Layer 4 of a small transformer language model trained on English Wikipedia (8 layers, counted from 0, width 128). Numbers have three digits each and are written without spaces.
Take only the direct path to the model's output, skipping the later layers: a vector added to the residual stream pushes a token's score in proportion to its dot product with that token's output vector.

Output vectors of the tokens that the questions are about. A number n stands for (n - 500) times 0.0024.
"ant": 537206591369791620549388555562513473556552403459484546732579325606560591490460636455538698497526381376299363561453637555656417370509568588621503466595525444481264536404458632596624515500548406481649444514507465540436427261339427627577645598583626551391514459292398479488411551540459606977614300762359482647500515476224551428485542510347456631382468307393432535413667522978315581363590
"are": 624689616709670347365532542479452457633453500532565352692583529524476683469608651522440468577375494299199276340452535674500285481581629439654510428500371513515519441318457642500427653608570458607472457540476476453226522458511395453315488485579342703373712434505504450597414484680393611623532326425400227683311416681371503441416553364757391578416380284706408549635793456267223452655607
"ion": 520359519596632692504492573497429350425522388332539418484490466738464459585535344529415252679226573370257432479448483414419422496560542653432569426428602471460343734580390658443358500400688492525660514516725378511245475574398386510652302548414683509402590454518447405580320620727547429429540551468640542626467577420269620577329665437775396617389559394467654478271603416654639620436243
"g": 306445711661721727654591396374327565476677572599728538621587355424399678497543485452251584415379429424428602500345436394316448515483571587410597500491514293696522456516570680417429416684500368453500500511490340537381525613358493399583329310643595413431321561598414593578340556621533415409609419415338263566751430476364553689674383459409613439795443534333429561487369402469414332268523
" h": 490500406571424403635571314469508415475664391414512423594576572486706599446565495570500418605357594430520597481519459538437531438440535467347416570403447569465402479422491585559515486451451483456522652537352500456508465314515493550486595337511500563435508546475406519500495568453456522450435560447455483451454467455572477609462559543666591489469549544417532450536469569486587490484509
"res": 666635513462577577691637533397357330572494469681525365457679561665535555561801381399567659736416300547249414741584463556692568500594598579543630566434446730576315583404387528367350525529581514514487617515547294273325461670496838561567483353480457580342383591728465545624383517596480390429496548294707325311360614401438330442548489349377310851678519288496585414528678569263384718471675
"t": 385402600500605714462566635424507619671627410549308593416522573442357557825151592510604604638316503570586544232376624527416564647437281558888574386490516646858496445620630396527622466511614520602671477481346344639430617473400435558611604235447687362483455489365380381273504559425698613460678603729776432438414339647436437679364434334348592640264587440470437479593358363218611458637444
"ain": 375362563457648514481536609299414291539419548472576611400681618800467537581654543540602302629384434396494534439393386497547497474407604676321493607454641447538386653457458743372585318450427471304400426523459212509422687333496647550405555470465574477648682493415493622417431392703462553710752447475248427269679417603383497351602542635450403449253457282545619755305557634547612423367676
"%": 627363575518500354745607473572374454437592428613591416437487573835671412587290528452761482484441605537589570625559343712434575563807626699356513503292547684519354646569545538475539458335579456456602668618612621477331325435399661338479430246569603689794673531411478348422516610625418566500521163500681504387489637568516380683694451490576433551507436431500507702426594440380531639291399
"k": 497699666503534551592560324345283580361635400574455428447482563455556392494620468446461588549646570437401484453324433285341318542421545503582573384448365252426500607658478323497448341434299507545660612482759423441354600549375531341405386620515424678620388283598323559636591574595693587576635554661514452597378437561351467480570488506518578503208456468419547630436287254475464552471387
" from": 556610389519461479411694678675394371473679331573373271596430654504542431485721521613426398703596481525500612432469503565528462463621440449543474609565429367398559441523436603547502538439581343512594540562464446591543408442513464438579276474439455602527614653453445460459344601508375430636544537401292500442579463440508625399443494521483533450424636496440536510645526536591460545506435
" l": 554461456500385436716477384480565357388653446528414374543537433438634527549575487546545418611443535484457636401500508425551567476440542512368407503471500471564489544504540582535498532512478488517526510535402528537558420419432448598582514407513520566443548584628442455461512573449407399575389555310444560535329387474553411528568532490547565502567523517407413595605444459470545643470463
"ic": 325396658337404510352496510586370554701419582241639596447615548741685491745394481500441365467478519456143396593388178415586658459372480493554611646469655550594460478672534663562507404477490615251621482503592642623294394507343540585263331456395585486309415473358322420587476680612301507489304680565367496517567454675463389460425495490285604547656611446479615626545667690741441504426547
" St": 463406599500451628451368582504482481389688604589407524437550559544491552556569392448466588613489418393507490520504555551567524521603507384525393540602427492518473582602408500414586538412487399421523504507557597548500457502663441461459498681546495597490483469448513579437384601451569639525388427450388513488534504527575490524406510585618531560400480503458431530560449757445614641589507
"{": 454215590650354520513691768622446399681632412587464483523399576626574323788850313576556505677292568699570584525571246524644582305550586628665385510602496648611571437398485686436407364720504578569550279584379599523184542393720739391580307404451635442536359461224467289255362645492586424642449458253582658538602493387446623356637404366469378404204520325692595662374318534349612675277700
" |\n": 450363667628541546633644679603463624461532232495500410456569532602772495476660556472618398386404285411539416382637546424534539354635422451445432496534517490339448556637527574468472503333484555482403384538487577491589520565555514293437497327464321602454484647400667462519509416602594554417562356538669651440655361586450416412573418632443526446467511508546370497465473601615577590567540
"ist": 470533427442701478359570444379375238647563616368400487402335667816744587434648422374523137507488439577305431359353676553427576655684413841750581500500397312570581618692468748463525698584405626580663319500410741528329528481557516531672324473600751541658597470500524351514429590717430718368470589594537683402353457687361465457713489338429357600489429451301449496245591623704328658509722

Output weights of attention head 2. The head adds the sum of these rows, row i times number i of z. A number n stands for (n - 500) times 0.0019.
o0: 529620489391512547500446636523432589534544509686377442543407424563518643509611461592473522402446433570449547373522371565735582506667569509532660448706536497475466424529525484613543385453703419450500396372491691283465673378513542435560380558380551497359692550594344491533593392513674622465541599488611451428528645472251453460491173440610636407855359139626512471568475604388389422410540
o1: 382725416445321589512481484446427329442440511532330538408518267623454488605687408399471411623371545487511539628435695542420329740611333310523391455461488540515591413562526558486668625571676171653718536308647553537787690629459386505466395496523217640311425684556633459555484543424741329507358398582477745597574680511535526536449619500631465683382379313393603309210746402530263593566393
o2: 368597589545383542447482660585454561654553352580587618279434659542563560488359544609447532479561690481656457311479540544562500491486575630414487517481528374603524474676490468474646589506525344433791641418399457427414434674394407338399533627606512389526588472596611578583490368351311565470299419529576450464452513602539491307398448419710538568401765393512564538577448331401443596706461
o3: 441655429268655392439415519555305532569492668507560460476580528455520500350314480425534484496564511412611550359410680406623493521396705402756445504518555497469563363383164540201397321377417511458559227463421643440411573544412349628560504627749656327421325320570363632382500472669679657384525574477753249591667452441483653530602689483431463489402354500520377444324567438277617466524500
o4: 537469489518649540624525537449605611603586519671516357521377534503520664307393444629515522407639415389361500681475611490361558482472647352456445582416309517415461648355378471371523301512475497565580681744537388528481632640481608545219612485612578540680562682666761570428449372392474206559575530456487434575466367478507405358344367541515565589410620493657446426506634470571610363552503
o5: 516572686330376503574399578603634469443460521616442331409507590420487578460714515338443479589667635503503558538357489684483332385327456473611554526504719432678398500482571475580536462721493563534354537516507379582368464662696451387472356554408566629236548490619619429522391528440414357483704542438493404562575129643472507281613311582373428247571325336742281258642533607408396487649507
o6: 417807728468583633258372446414645392489521439454458393316514301470571567427306545589804541482462504603424541681417603408591312539280746522482526504620586568637519275376400695381515423424485562547443378522231514493409474549496180448438619504448496608594475500586579649345673508378425537345612599589365580522578609379602475687340456671416371231289416745500520606511718486496500604646440
o7: 628587621432414610556636470471226544591640607394463227578469625617406543557545469325554301469662312451444406580520415766399428302342604387804561489697330497439491558712397561313605366448454630545596574646663497238280522439407669601594659537464552611445614452623635602656356464429334669490663589464608670500575337623520483643380479418365460451481630555513452484554545564644385357612412
o8: 475403658589331364222443453642616418614423553391511517569444382461305417425426474519409459437551396575325469416303462442662350625503494570507708416455406530497725376313404486458570571597541693507421574591684449320473555486230520301497477435726277389447553360672527493399774508551747544653400484392472303470606538725441464581474369573432482418512446231535488443660390581364514436566323
o9: 551486264702532458379391395644398459436387590430456443267332483695611583436455602641460488430380528528623703451601603404459533661335490472546457626395536625165590585630628482460489624664521739549586358484282484583718395435514791513619455469575560616376618532507464531467496416820591465160326615371402430552586657531364407493503513378473643660620415405566330512370431415396518547342613
o10: 422500551244572339546589678453581441642448665493651583379657343346491580481419354620478486419478399633615503617646725643598412561651270471526402486574568564326532634456451487456544282601543437257574478260440635403529527334468546567477604617383356465518400563503541529456418344517682401642454419525378422474365599564477320390522635478693647497521260680469395357427450509564318428446736
o11: 555454563392671358722430575596583373452531358287528432549493384287450425526515585604583561493443457565462401553477551449433400588458660556313404485425417735384616566517850448593507510430591511526500571700747556467590558683553689532360526513592393518290668540264553311621652530331393587530374577525462490361382559336344412637538148582529573530469383474446592616348503581395720614451682
o12: 662510325613382624551466358664317574549621463675357652420680500275471434628400322602467566524455476473410446626692379302454592440609278500596493400507553457546479439528418430490631448507597449402329366214444551429490539468625617717357250589517486551342379506440450320571278484414606191537358538365461741338520546477296443403464442561592333445446466504638325358629380421658511341340583
o13: 601427556559405694769547475421399337607492447258405449552464520458509394394451262679400456490693513429459547503569537619532635487503711645460740609304559381481381657603530459529521342477588326430372571270383428507413734514388598432357662380374507660556517472398344790503536549419372359450550649491369577331438389402613366451375504365355584537485446496711488680354426326579472411555549
o14: 723579750344515500551436594455684471381454433366383593593527552354381443136537269438400294567470675426541574329276815468684521523560504457368394283435525592465450408631500574722781677472569415235590687256550485268540525426484484299397488485504448576607394474465604426459586668524574524311393341451697542204555550277449531701489606429400762605574476800278376625655520612684521636757779
o15: 788451525559642530329473593570492404518487485655281504297493417492493647562388555411347540631608394423644359372413558627653645389460695496477465438632657605405567571328811711427689534504415552218649318477721472448360445508508531400625714592558572734212372549571388674362492461504633427538553479536668562233545465533575522647446711675511824615539439402593673543555614694370406201333371
o16: 594606402787376569559301684297539487461256424462365612589353387412384534595318341422489413420490742409444654496609437388436432532588682334533432476312546546564441573587797632380447692354619473413453771302486514355375587534562563509580453514485577594456333338745571439336424613533621633696635518455455405547389431655328565670805264369702278548293548558413547554546453440612538688539332
o17: 355320591474549451438442537713844430437544450468593387523308558448543421404394551509604267469474612445609568600306473602570440308589615846573452466456683335374527351516707659784540267446457418603598759281594446511577381472660294607611385369508566291311378592462267500448450347383385364881600497486488198607542600405464549306773570533526492520283570708435630522448345452496560639428504
o18: 427559441423373363532573666710702694644492513341614473265448296483580655262439423346430422353466358547547451543545721483519299397512598552477486284602678594484435507469654432680373507546701283507429560475433621366460548353549517575556516574342553532632477515630357584418368500640401510520556532444483396746594483704566698497342440413564510380485573299456515734590361474607469387603555
o19: 571276459746395613524229634652643543421691584554387703500496430353372337472548525628425435350507408435605593423309552470653343475582603135363751500477381536832451477538420572429504504489500638412475418616457424551426557469236347255249419718342581579531478503424500619550528412560573597394515476653637659537696611522253406620355554626357527410483530525402493716468608650384416693388799
o20: 625445395414316369416497736493343491541730603391653437500459448660355566591563641518466568638457665339509310409589533460303523398705424474451557292510406538575468568594589543354470529413526355613595456384475567532588346339596277691549342484556614583584580560666659687372504614428621546269548604601560540654646449366321471384584559479431541661509585540295503555393394585446393451386348
o21: 510338659454460314484438450552437628662392428192668430443663428797510541479256674727427475572417318487197486558262566433476481482552454457576638492515508292753668534552732463510598493366485542760607776609472613615438384602414438290630460447478558261618396416511442567602398645334421343647330459548669434471333549504504479473524456541324398599460423300658390427535491307450388331621673
o22: 432409788417580392451514628594742685657565674448566679335445605345356651639322578520622407612507511459510484412419471615442427497578560608331623492627442673327491467366665638517474610370414231664611645231373576350412406442653404750640371377529373620418357390469448497474321672493515351619556629672460571483490518503591614704453496394582441614471475607374622520418651252600409483214445
o23: 684573331421381361594578729334655452364556420787563539596308731640467507822697594461466512479397324590483680619343610686588347390609532510440514546511707629673619577362508391503474447549436466472507426458579530490511381606437440411220434691715373552581500688448516490460565472354565493751710478543620392312503347472446307541507547527622511557581305678540590437616678578452562487376438
o24: 229540455500357583715643543567476675394780327324619293468582562240646582637678382451556657637434766474455313584676408526535500421552421453445609381733466683338597362771313323581598702326555345504489353467575503529467324470330470491515373645441292512497601376435583600458488654622504610598308544586402406605625443629577633550538721676574641452325478373531530590362437465547538656343440
o25: 708566340664503331451448534214271415419512396474482351653357382518552379698664640446554635500335455528474490677616624745325540524388431583490389356600652422426488423317397446701493528524323671320466487469561507472769389583476680433368541358539566266487652468586444572721613452295417662531462570635493547607428562462320671467353597349362609496690409370609637602595383426534529520592432
o26: 478524531300475456390401420251596540493379493625288434607734463486656521461557485432444596635597469367539580551496576260572433490339497571353486567500733427516594486465722637710337497367490504442604569934510571419384307603656541541408534450608483544551557541685414430575622819514553641601289394359609529534440493440452440489739405487622749576623497392468291358344620649503482513383274
o27: 526497419405537596608365510626500531373575593477477283622669553434576429337561465535331258478485553403354360516655430439497704546388610670629458275410432528521508526361650590386588509406576323612580413523521376460421545214593414338534568612497368470622587532651482736360520514328309377416531427382429431562571318448562469500389485385588415494509494302589474370463653357432591464564534
o28: 518682537490634594419539423544437346541223578558298473503484484736439386591422347544535440626642565465605622565399411377456730647619441400474513575487473229487564596682545463393436500555659448626474698251398518603562594480613652394487545364340379361518374605394440551503440496636416306701503555663382594584558449442511522407475603485566408762624622713534395548265539519735476394494424
o29: 631441652534468593227472556443354396436392414566814352537537358507565543614596601581507707341533448500447396403368486369534558558642563562336400758446550351732506402694369357430359247659560348517633483583537582355333464478390595496337424672546577548442373449469647408565602540387698661628645378516615567462811399329402640460497378602658540549449454320572541535510449355668611298483408
o30: 506443424507450533380364511521507488579508446674272593540646459454513646405360511496559369372352324602439639348776778690422475652431479386418277570563377594624382287364330531458648469611641572507676402480566494466459657630463514247503503520541330532305537313507492563560570535277493527534547562548374552564387338580742650635406475327608585579732343286458612576556616638357552442414530
o31: 535634624405408527374312530511384130466448366366653489470568600413510514573484635581766579414516542620454594320357661578563461592559622514326650662464371426252482431736417525327647455469539607548554710365581539336538290554524430500628325480408580673465250369568480662439354535472504388517421420510285626469412514425687432635477571477349402465340350777500424718598497590439386556635510
o32: 314712598474472563318334377410471558549523540812635675371497632472361704565481492398685524440596388671532708358488438683526441487443445530632594500632605255546401355392670594416588582591599410416493640384701519433266458269453380191466423775555581464610580575626654477518581623431531463420359481602378516628543546477575407557549418535513518521519473439596503226470541615427353555586698
o33: 516422243518461712535554584265558558438471482470372409462440454455463526479414412209314378749514453380442500582512449584524459528401406454658412387552737506614478410522557544521310543429518416639655424157699365610486603630394207590539379403387604679620248592669308395362543272348644536752482477453811431408412511584387405428500426642673451536404334411544575307298534666592326612360612
o34: 470682493214673484653450465377421560635295293521650621241490636531540391391466393481423413520733497568491543563538645476574555490376557523407746554602510577481405423531417325650507473464571489424542618415516459362573438658543581488550520387459543309648428488552761416410561372412483671457513471575517500586516562536438604531567141472339573510690530627754588840432309397399644592487545
o35: 512487230686390296561459229432637480531787343560423429389562373397497474595558496500473553576647345615350467440263564481604621447531351678506621521663375452399390414569467516558493500503500480566562335291503586654697595530535593210535456414584573648400528412537478584391617659243412535525468599303497524497559421537533397620436600437699358371629452504509515717519489423331507491553429
o36: 532483453699532386496704624568323640602769656574390511551479469504647396294597500652352565343563577404646464406415603632541402510463449587468771553482395459608316577392596442591358468430329470497672520537466408479739468576535642500542295446321676511370545464610804551551295384614529592629538497553562530559362347286693266655698338411466617283419401445483571327367545252334410403431503
o37: 425389551423464364458388539399521485475605630411576577430503399510521688509491376591645583389727615520593417575421287540598547413696568290605493554470452526576290414507406679415694503340507524370436450505500370461267645401546497464592445700660267493366295678487511506555347739433551447559578531546703459500603428490173564462550560540395428231512450389500470555653593592494317491558257
o38: 698478709563562497510471634351431404422544340645629382500446342595368398425369604457466605458332397389705557416463647428425600604666678675390311479507320523618500497649754434562657555699663575500671407534327370526471550453557562411590532488306471308605538470370658450577636357523507633382455528582620426526462406475500319754432410543503349431583344536509414591500417453538723500475519
o39: 570437401444436375531548507565561517436467228470467372577345484616468633722608662338540567685395478354434494484482510725375523729447623647249461521438562342610528811454511572555388372673385557654441375670309420656452474605437551321355585362555557497705647401450464580477510493609422388318513528551435430563457520578515509603391362434488460404477420528554442440491522518724435542382408
o40: 261478630607438719452600541589455427621412484540416451572509423433242609432456328385528458503424510406433485516718497434419434623592671497497622693434763425432600554590452702481630383839458555312418574606585554545481576660404523426542356484471423538616611467329683528393629485559440494420446487446586429417623557358391724561759559676624577464432519409503391388609434665611457558535403
o41: 443507666581412252485262596602533391447484326496363378570584558363548489699487642569424370575568558637467660665457392626500479510414571368538535511228322494593586558635414808421682254452340668459486490634574435602462493532316531856685582550535652434439646529372641638361466480643585510377493352296415368493406532422560412561460575497380532538408500485688333326350506547554465487362272
o42: 491464560503442536564577624394622488674355635437653304468396503559457497593430415626398512428431650312478534464542500622535345500562365451467370536476283559471654604647534562627548624543520715625445628570384591806630404331661446752649411523618310574485428365503591380465658530480651567595384622319514506378467400523543559538481661616484597641666306833437628571471486503559709421263364
o43: 517681423536633428406558679470367411764479587328492633411600438347153500398577472573496452522704394571572571344538537819472511226390398403350470278579534607479464500391388586531353559587467732514461391538592497601453448583482511566180482638385660426345522416582230454602611637470575566370301549425538646218500598740641375569322831620577363356349544557469577381419531525586353445415507
o44: 342339670546617603808263410417580473562288637564620514520441376447321621526680462583506468363417483521417563641376660490510218427581521523466545643555472527350557747538338628397458293695551471604553581480487513403409531622390653824618510546486557522616473534305581398738529316411389452303309433522524513410622423513678371408323598506467658322565436477471386500546347432586587612609566
o45: 313517489377512396580364769591650586733523389628507514232596761454386507418622470496340408419564306569368525534660696490349482563570580490687559704524482643470443464640426454464606301432417410426620307571632321557643437623345610557575490520552398384484571660500392517359537469534486408497503383347444620638577641423592483439793521474411663321575490668641687542546585664493511578344480
o46: 576462350382447463496365437465459428390756469449413448604355387583188493533475523715523512514510534366405599593508493630493162345638528741445507436390464525450632680557311642503664517565497504397774639552550574452493518589517643334479408323500393485286653808757508571464612418420525503701486588597365490548399521632363321388573442451334647451379441547263462589413533500615560598389419
o47: 594541366678638564220459529472448382616543497342345535380453387363391574510528370592484407374506346360432446500453618378437461463549339595349440616468475463682381557588445472602564842722472606503490467582650236585476458713537677690510463364580407511405449708406559500390638679382585500731524344490603562660369425396536453651513612510367622535639521338545522616403650411611217458302393
o48: 572387548528445388645325675716439474727741528466560373642451433474181332747693552361613444444581475465500454553406572420459441145475346644643518585401412401565617716364411460480581525408522402390542452361531590423646595618578385620788369414449685333358634536343366688611411565435625446585419452503551575504542570437421598579653474466266381648553464235386529484403659466458504544559750
o49: 614412445571446481701767461645387455573455442555531657407365340693653406544449423474481339451432464485593369242474513273588476365523432629220493518635351435484439620534519571509360553255400741370484547323593568429612541541581583587575393510577474430409727509681635407664468478463588553454379463552608374559371292490658471445553369429579384540600573496577569253564596694603297547632449
o50: 564285504404522521256451735579590582378576593599522436445626521669513586621545601691416433400662573373265575423532411852557720339481475448314464451622377631486438474500428633430413482608450411451641429291585477355472507583645620185563344398543517125594531651256532473380780444507413599479663472595377453528466511370447445540356602477723391681474514366487612327599404294500446517531507
o51: 393427455597415493507517564343464515532588510472598696646487291653481449634573478652574500431620576521591438308794524219452572409592446503377647366657448476490417389363659486446648336523348645639477388311555478303493411521428419548341510287486437330546349442549508575438345337476627477454457638775630490774497358533445458591567508331506632507611543414845530649419591535500521570562409
o52: 597486457325474715402465538402610583520423451555456379253634518415385478381299488441378374500250437491550451570197504479422544497497599462482428511551467748435606647660444456611522567546272496577714554700791457361415391536375568398209671636679634298298392328434432301537473572429376422420434691325409544318597537555516455489453457321469713578549666488473584512657548340521493661452579
o53: 529644575555319360341599666627477634418686441533611493521569496611401536449598465539558562623433465522530582415317718338578420545409471678443445488235412443421547352598331584446375529356547628658493378511424630636567445544511557662429360524370358594582374630465415376023354275615259493440658602527489436686486221292695569225456427610603349475631297516440568409562637473632606544535507
o54: 500420490543472564653484570459533357518664543438503677421637506396364401715486341358455549429474425560629274488611465582476381497370531653628455466570545458605569588548394401500471594559406533149442428370609541601621506597497513324407546542649397668535506454369369406581527390327301635503355495366439762466451358351424643572319470503482532321563387654609449490705484581546654527555530
o55: 400564513655479574601443552140439503445245425599445542250526462623366280573611618433602354743411496316421303586366431404565336729654292563356562377256613591536396457663440449540668352594496388227322366342584557377515484578321397332572403569550579648549250441585448522484430642443710747668586533440500392530415402641637882627507674468595618519521386606464483407537672606426383486666540
o56: 470436451560487344484686600669437540551557314374426449414486365319678473390554369474542425529695444464625445500490536461367597468409569448426491676464412442509568583515701585438284284258533590654393531403460569546591542546407346588553407449700476428399578408552396503479401543324558453564418533398542559552514396402555287349452468511511436488457571371544393427486500526214388441451360
o57: 582540296484293420600333465325282478806481572309423492397425411589375313496295581464527564460661427507650432726593705244601395619572474436618796421267395562398367500421343721632391586274484453512401445791843371420256546269628471495544424579669524582500404530369583634576557551377513659632427458332320403399516614735538476602469480553539204586354231427691667614433271477253366743381607
o58: 519503724466509690371514312447574603437244476446688304500665486713356479480411569481358603490581538601572606469441458283507539369543547374393542395528585518503325630465319351530518431510535365548716728634386403340607394489561556732541357653363641628663517573470461446454552457507511410555363376652507589411608489547351517482256613643663741709643652233637415473467527710388571402412326
o59: 512862475581471402349330466520455696358548462463319484600481605303432680506626649671488618614551404542424417261445254565371507534585460478574484517464374400451327443559496533423742568557587368513318491586484521399484648556449497600494453478559695551470519500481504516354365558529302574440446480488671384481337493403403513711647469476392497652547577399416380410528656466268437412656385
o60: 523500846514769618512434415414508628514508568298458507567329431656310552514617476508528414637259685355283375438629633618567707543568500557584377318537613506360477424515645238542572471449404543507518577979479425514372725707536526500467561683707569423500594557614467340466334529349710540522431462391466705446357583407206704573406575551444564507470500480569763283638453507475207535543344
o61: 516462418565311458557570230442466475385395208209548543438442385802451371662687613461662402441483581351493578339577624618723482411497522531715634404413547434571344441482800612611460302524262657437469487532681533486549475576514518597654476327550465485344326506483592195427393747447598489358458542592417534528538700479405445581550500434497288525477440532480689610534365459507525700551698
o62: 424557475503558402555519500395345538519595475544702471388366593574491526491456696561482590424585292494339548369625396627300460462497529626616395681523368723401637178668401404417543439392536585554509460476466524601391609629529594492625389333484356367298586639528420331583573391325480600522519592419586509519434480676384418339381566518565113539491500259573491669544451376396517521572544
o63: 528540575530537347475446403317500485471608467705585401451434547525396452468450421369552583403624493610570434550430777359373486662488530340632712540687416494624530443382465587416584405466589539463546523263533329317233497458420718354483654493685368382425467500560465391556387435503678514543500715316406710617755314474476570670339565579611627213456663409404531663448347627417594478424622

Each question shows a token from some text and the vector z that the head gathered there. A number n stands for (n - 500) times 0.0082.

"4": 614549429441563475533542482597597589505699571518568429582439426272440478551559354550536535479661499432608548535371538532537579373314561490454270467496515570425548484545514444516542324559454554
Pushed up most: " |\n"

" M": 420566475554531509559554436424523412517490463574599476544437485500601531480428425442560506465519527642520381460572491519442426505538361477382496376538423527487498447638466531485500517537484495
Pushed up most: "t"

" in": 434568541486477452486501501371580493463452395433523760559470623492575510572694450460411497430475447537428490556580451497451459497503508470630431642474437612424391506527599515362394551559538568
Which two tokens does it push up most, strongest first? "ant", "{"

"ation": 427574523431533543340519456376594502452466393423461791569426567454581539577679367462435439447413479540435482619554398502485376482486543541647427639514579569465451585496556425331406508557563543
Pushed up most: "{"

"200": 406498543489578456539580439547445467517541448467505512406496457518488495419539392527555596521597510373429540482548516505520580410408534494480444503417392466544445479469492441539569471440515557
Pushed up most: "g"

" ": 317378432446649556457660420548461480379576353438450348479387449521482388472420593548484369461400336407482413716426446641494635606604510438371548366517266480393477392383572551467505539507401468
Pushed up most: " h"

"e": 469374464452654581476619453414577531339601380523381479488486390526493520432435556525500466495415385449522429713460496593483622560615584512450571451589476490386487450391627435475424511469430439
Which three tokens does it push up most, strongest first? "ain", " |\n", " h"

"ou": 463470394613456509543505379476442511606511308442392477505384539421490408577441468515497528407451371577552566563515457558405558422420479440387520494542359533343589477469627532429532330524484520
Pushed up most: "{"

" Y": 510462517496491583629524484433495521557554504568547496448502400501523507480411460447501524578561571557489583468561576444532475438496443454472517494492498495525481553582468531498556472424553612
Pushed up most: "t"

" to": 475567433510545491564498466495498548520516466566533522531397495487563538435486502513507449446458440616530442477482471464419410492421462420420504450520447532493441466468548488479490506507547496
Pushed up most: "res"

" and": 492500602421507432404483513499418390476500450553420462411504570550437497527564446519569623538430549470517552519492551550430433533471332391485550468510651474462427446430549373506450516513561549
Which two tokens does it push up most, strongest first? "t", " from"

",": 509572482524477483481483528514538467541467448564542489451536488514514561506518494505473448559503561599484538515501461451473452533507466560521517553477464495521401533653512551485485476482487592
Pushed down most: " |\n"

" h": 543520497461454392466504450486385489482443459504497433501481542485484509521560535498501497556391473513480550470474545537466406503384400427472483479486516492486443464430446479541546451535501451
Which three tokens does it push up most, strongest first? "%", "t", " h"

" l": 457485488459452470594440526489487479511494492469485514498443464532521470474576567515533462481484536467535613500475479508521489458507496493467536471536549561462508539476522477472502489555500544
Pushed up most: " l"

"ul": 423456575510629488585547454371628432498647642520509538546486522514601486481433396575562448451594629590662403421528483428419446471562590502477442474504486577501447518588456565661431522479419597
Pushed up most: "ain"

"our": 588586603554410455549464517427527459577473554546566539545453494595566535480455482492483533514542625613576518442495468459432447396541420496407439477508425528524459439692494542522574553559447538
Pushed up most: "t"

"n": 451569515437494541348520464399595501441441330419513843574414615471568524569728394434415464418460471543441485618550402517441409508498500507664403671505511578450419531477563484309375545619555513
Which three tokens does it push up most, strongest first? "{", "ant", " from"

" was": 558460472496489491560549456387609421471571441650453531515550518592587555426446377492511520585548465534541489580410530455331446537570502575538553581590583493450462447523521374491372446530519441
Which two tokens does it push up most, strongest first? "ant", "t"

"r": 496494605533402491526394491469464410561455509525513523543470482613553592503516514453444478427520564569529525407450463540427491441513534496396389505530385493488500490686512548535510562542491518
Pushed up most: "t"

"8": 416491494512517452528513454541454486516546458435477546397478442493475452476528450498583552503602459432483541457519479506498563438407528481510480492403399497521494487525484528538554444508487534
Pushed up most: "k"

" of": 482521481525567523388554479501492408494515423637460400479551562597518634474637460570409464550432486587396467600364458618478480560544486468513472581452544453499417522634430605507506626462499434
Which two tokens does it push up most, strongest first? "are", "res"

"ri": 596566498535517571588562399395506528401621681566541583524596472471697456388337472590636322542505526577525448481499485454461460435510488455586444756505576515484573463446467360503496517401418423
Pushed up most: "ant"

"s": 469533532519479501651570331292472439483649536482458485537513476422556503638457394500580551500599520558577552466532490515463462414465493525415420487406435473442579535682451535486573436421460576
Pushed up most: "k"

" n": 526371488457549480488450458473494506587591488512429490519576446494464523443477437495484475519472447536516612540428504494439381427521558505484480459514552478489525534429567426449441438503572576
Pushed down most: "ion"

"in": 428570475600509502645537524354562460573448574511501447453686558429507513591405402573446495551499662586489487476519466380502524494588413574449510503427466536575505572684525587469554494472426656
Pushed down most: "%"

" D": 460556488593453450629472379418580451492558548526498438531519413464536501537355545462568431474459517663434478493491477493508497556621486505343557371513301458532600536612494518478505567394366514
Pushed up most: " St"

"ld": 454373453569544535449494475607465523522473625606349500570472451355497526347592519539322364514338378321432498694536435528371583489637534482575563538578580402519448557409475462439531407549455653
Which three tokens does it push up most, strongest first? " h", " l", "res"

" the": 438549544484521476507461443517528482492513471495452613437419549512539535503519488481533521472555511529400528539499490495507438508470491509516494489499528522486560506497595426446530417498551481
Pushed up most: " from"

"19": 476459510495575537522537484546523422495524383419523561504446447472431502418542472492529543500538533444489514477493454538539566442419552597505471482415431453517488486492504487519508484475495532
Which two tokens does it push up most, strongest first? "ain", "g"

"5": 438444455572553527470570495570475485467590427373495483477545382533361435504471473506471532570548411419546576626426388470529568446535514575512448464400404432528443403558456627419494324555540581
Which three tokens does it push up most, strongest first? "k", "ain", "res"

" at": 438535436526502438616529496387522482533481487501472599497442480458616473597550418492495497517526444557478516443572471473460484502499529428545455549486459594400537526525553459475432464480523598
Pushed down most: "res"

"g": 410495514584499474581565529360566425549498655553658475556499508503529488441511479543458614450531518507495453553703514369439473442541443416486545465555513593487455589711464545498443501559428606
Pushed down most: " from"

"7": 481436548498554511538563493550469415493520420435507540444466450525468484455515465506535592521599545413487566481504483526521589423370531541484459489418457440537477456513467497527538481475498539
Pushed up most: "g"

"ut": 536504560458482419457480479526444398530468381523466401486427574521507456510525447473583539561404522509517563485480532543481407503441391449478528457549575489436519465470517394525509478502593528
Pushed up most: "t"

"w": 470453442452585605667622475435375443361611479492266583539457412574475531466635526614425165389354595563483641719608480535191354423533498523731596544662288623473497554555533324320417375508558662
Pushed up most: " l"

" In": 486537525440533489510508460387612495554517498527553616516478566488606535499528432497421475467469535622480424507535437473467441427518504487549491521552471583573403497609527518461444483556492527
Which two tokens does it push up most, strongest first? "ant", "ion"

"j": 523430502526509513516590484436527458573621443544504441473521485558513501476452546540530527396530582511517591555577500516471489347518587444510508534533420559480436473485561569466522447475520628
Which three tokens does it push up most, strongest first? "k", "res", "g"

" The": 584401622388534385363457307589183535372405462341455476446418564435322486491608599534572530491236429385519497512372609677493463468263275395494471450474756328457541373253360314561661570496544259
Which two tokens does it push up most, strongest first? "%", " from"

" ch": 558429497505666582420545449474428530577483369538439479449395495460467594500563650496359457524326413539518567761406486621454704442500379560488612584507402521490435427267622479413603487428461487
Pushed up most: "res"

"i": 504557583468526556502514542319591450548560617512566526598498486545454566443342501648537559365428668584503524467504508498499445346500525411430334441572545489483354526639482463628476531534344529
Which two tokens does it push up most, strongest first? "k", " St"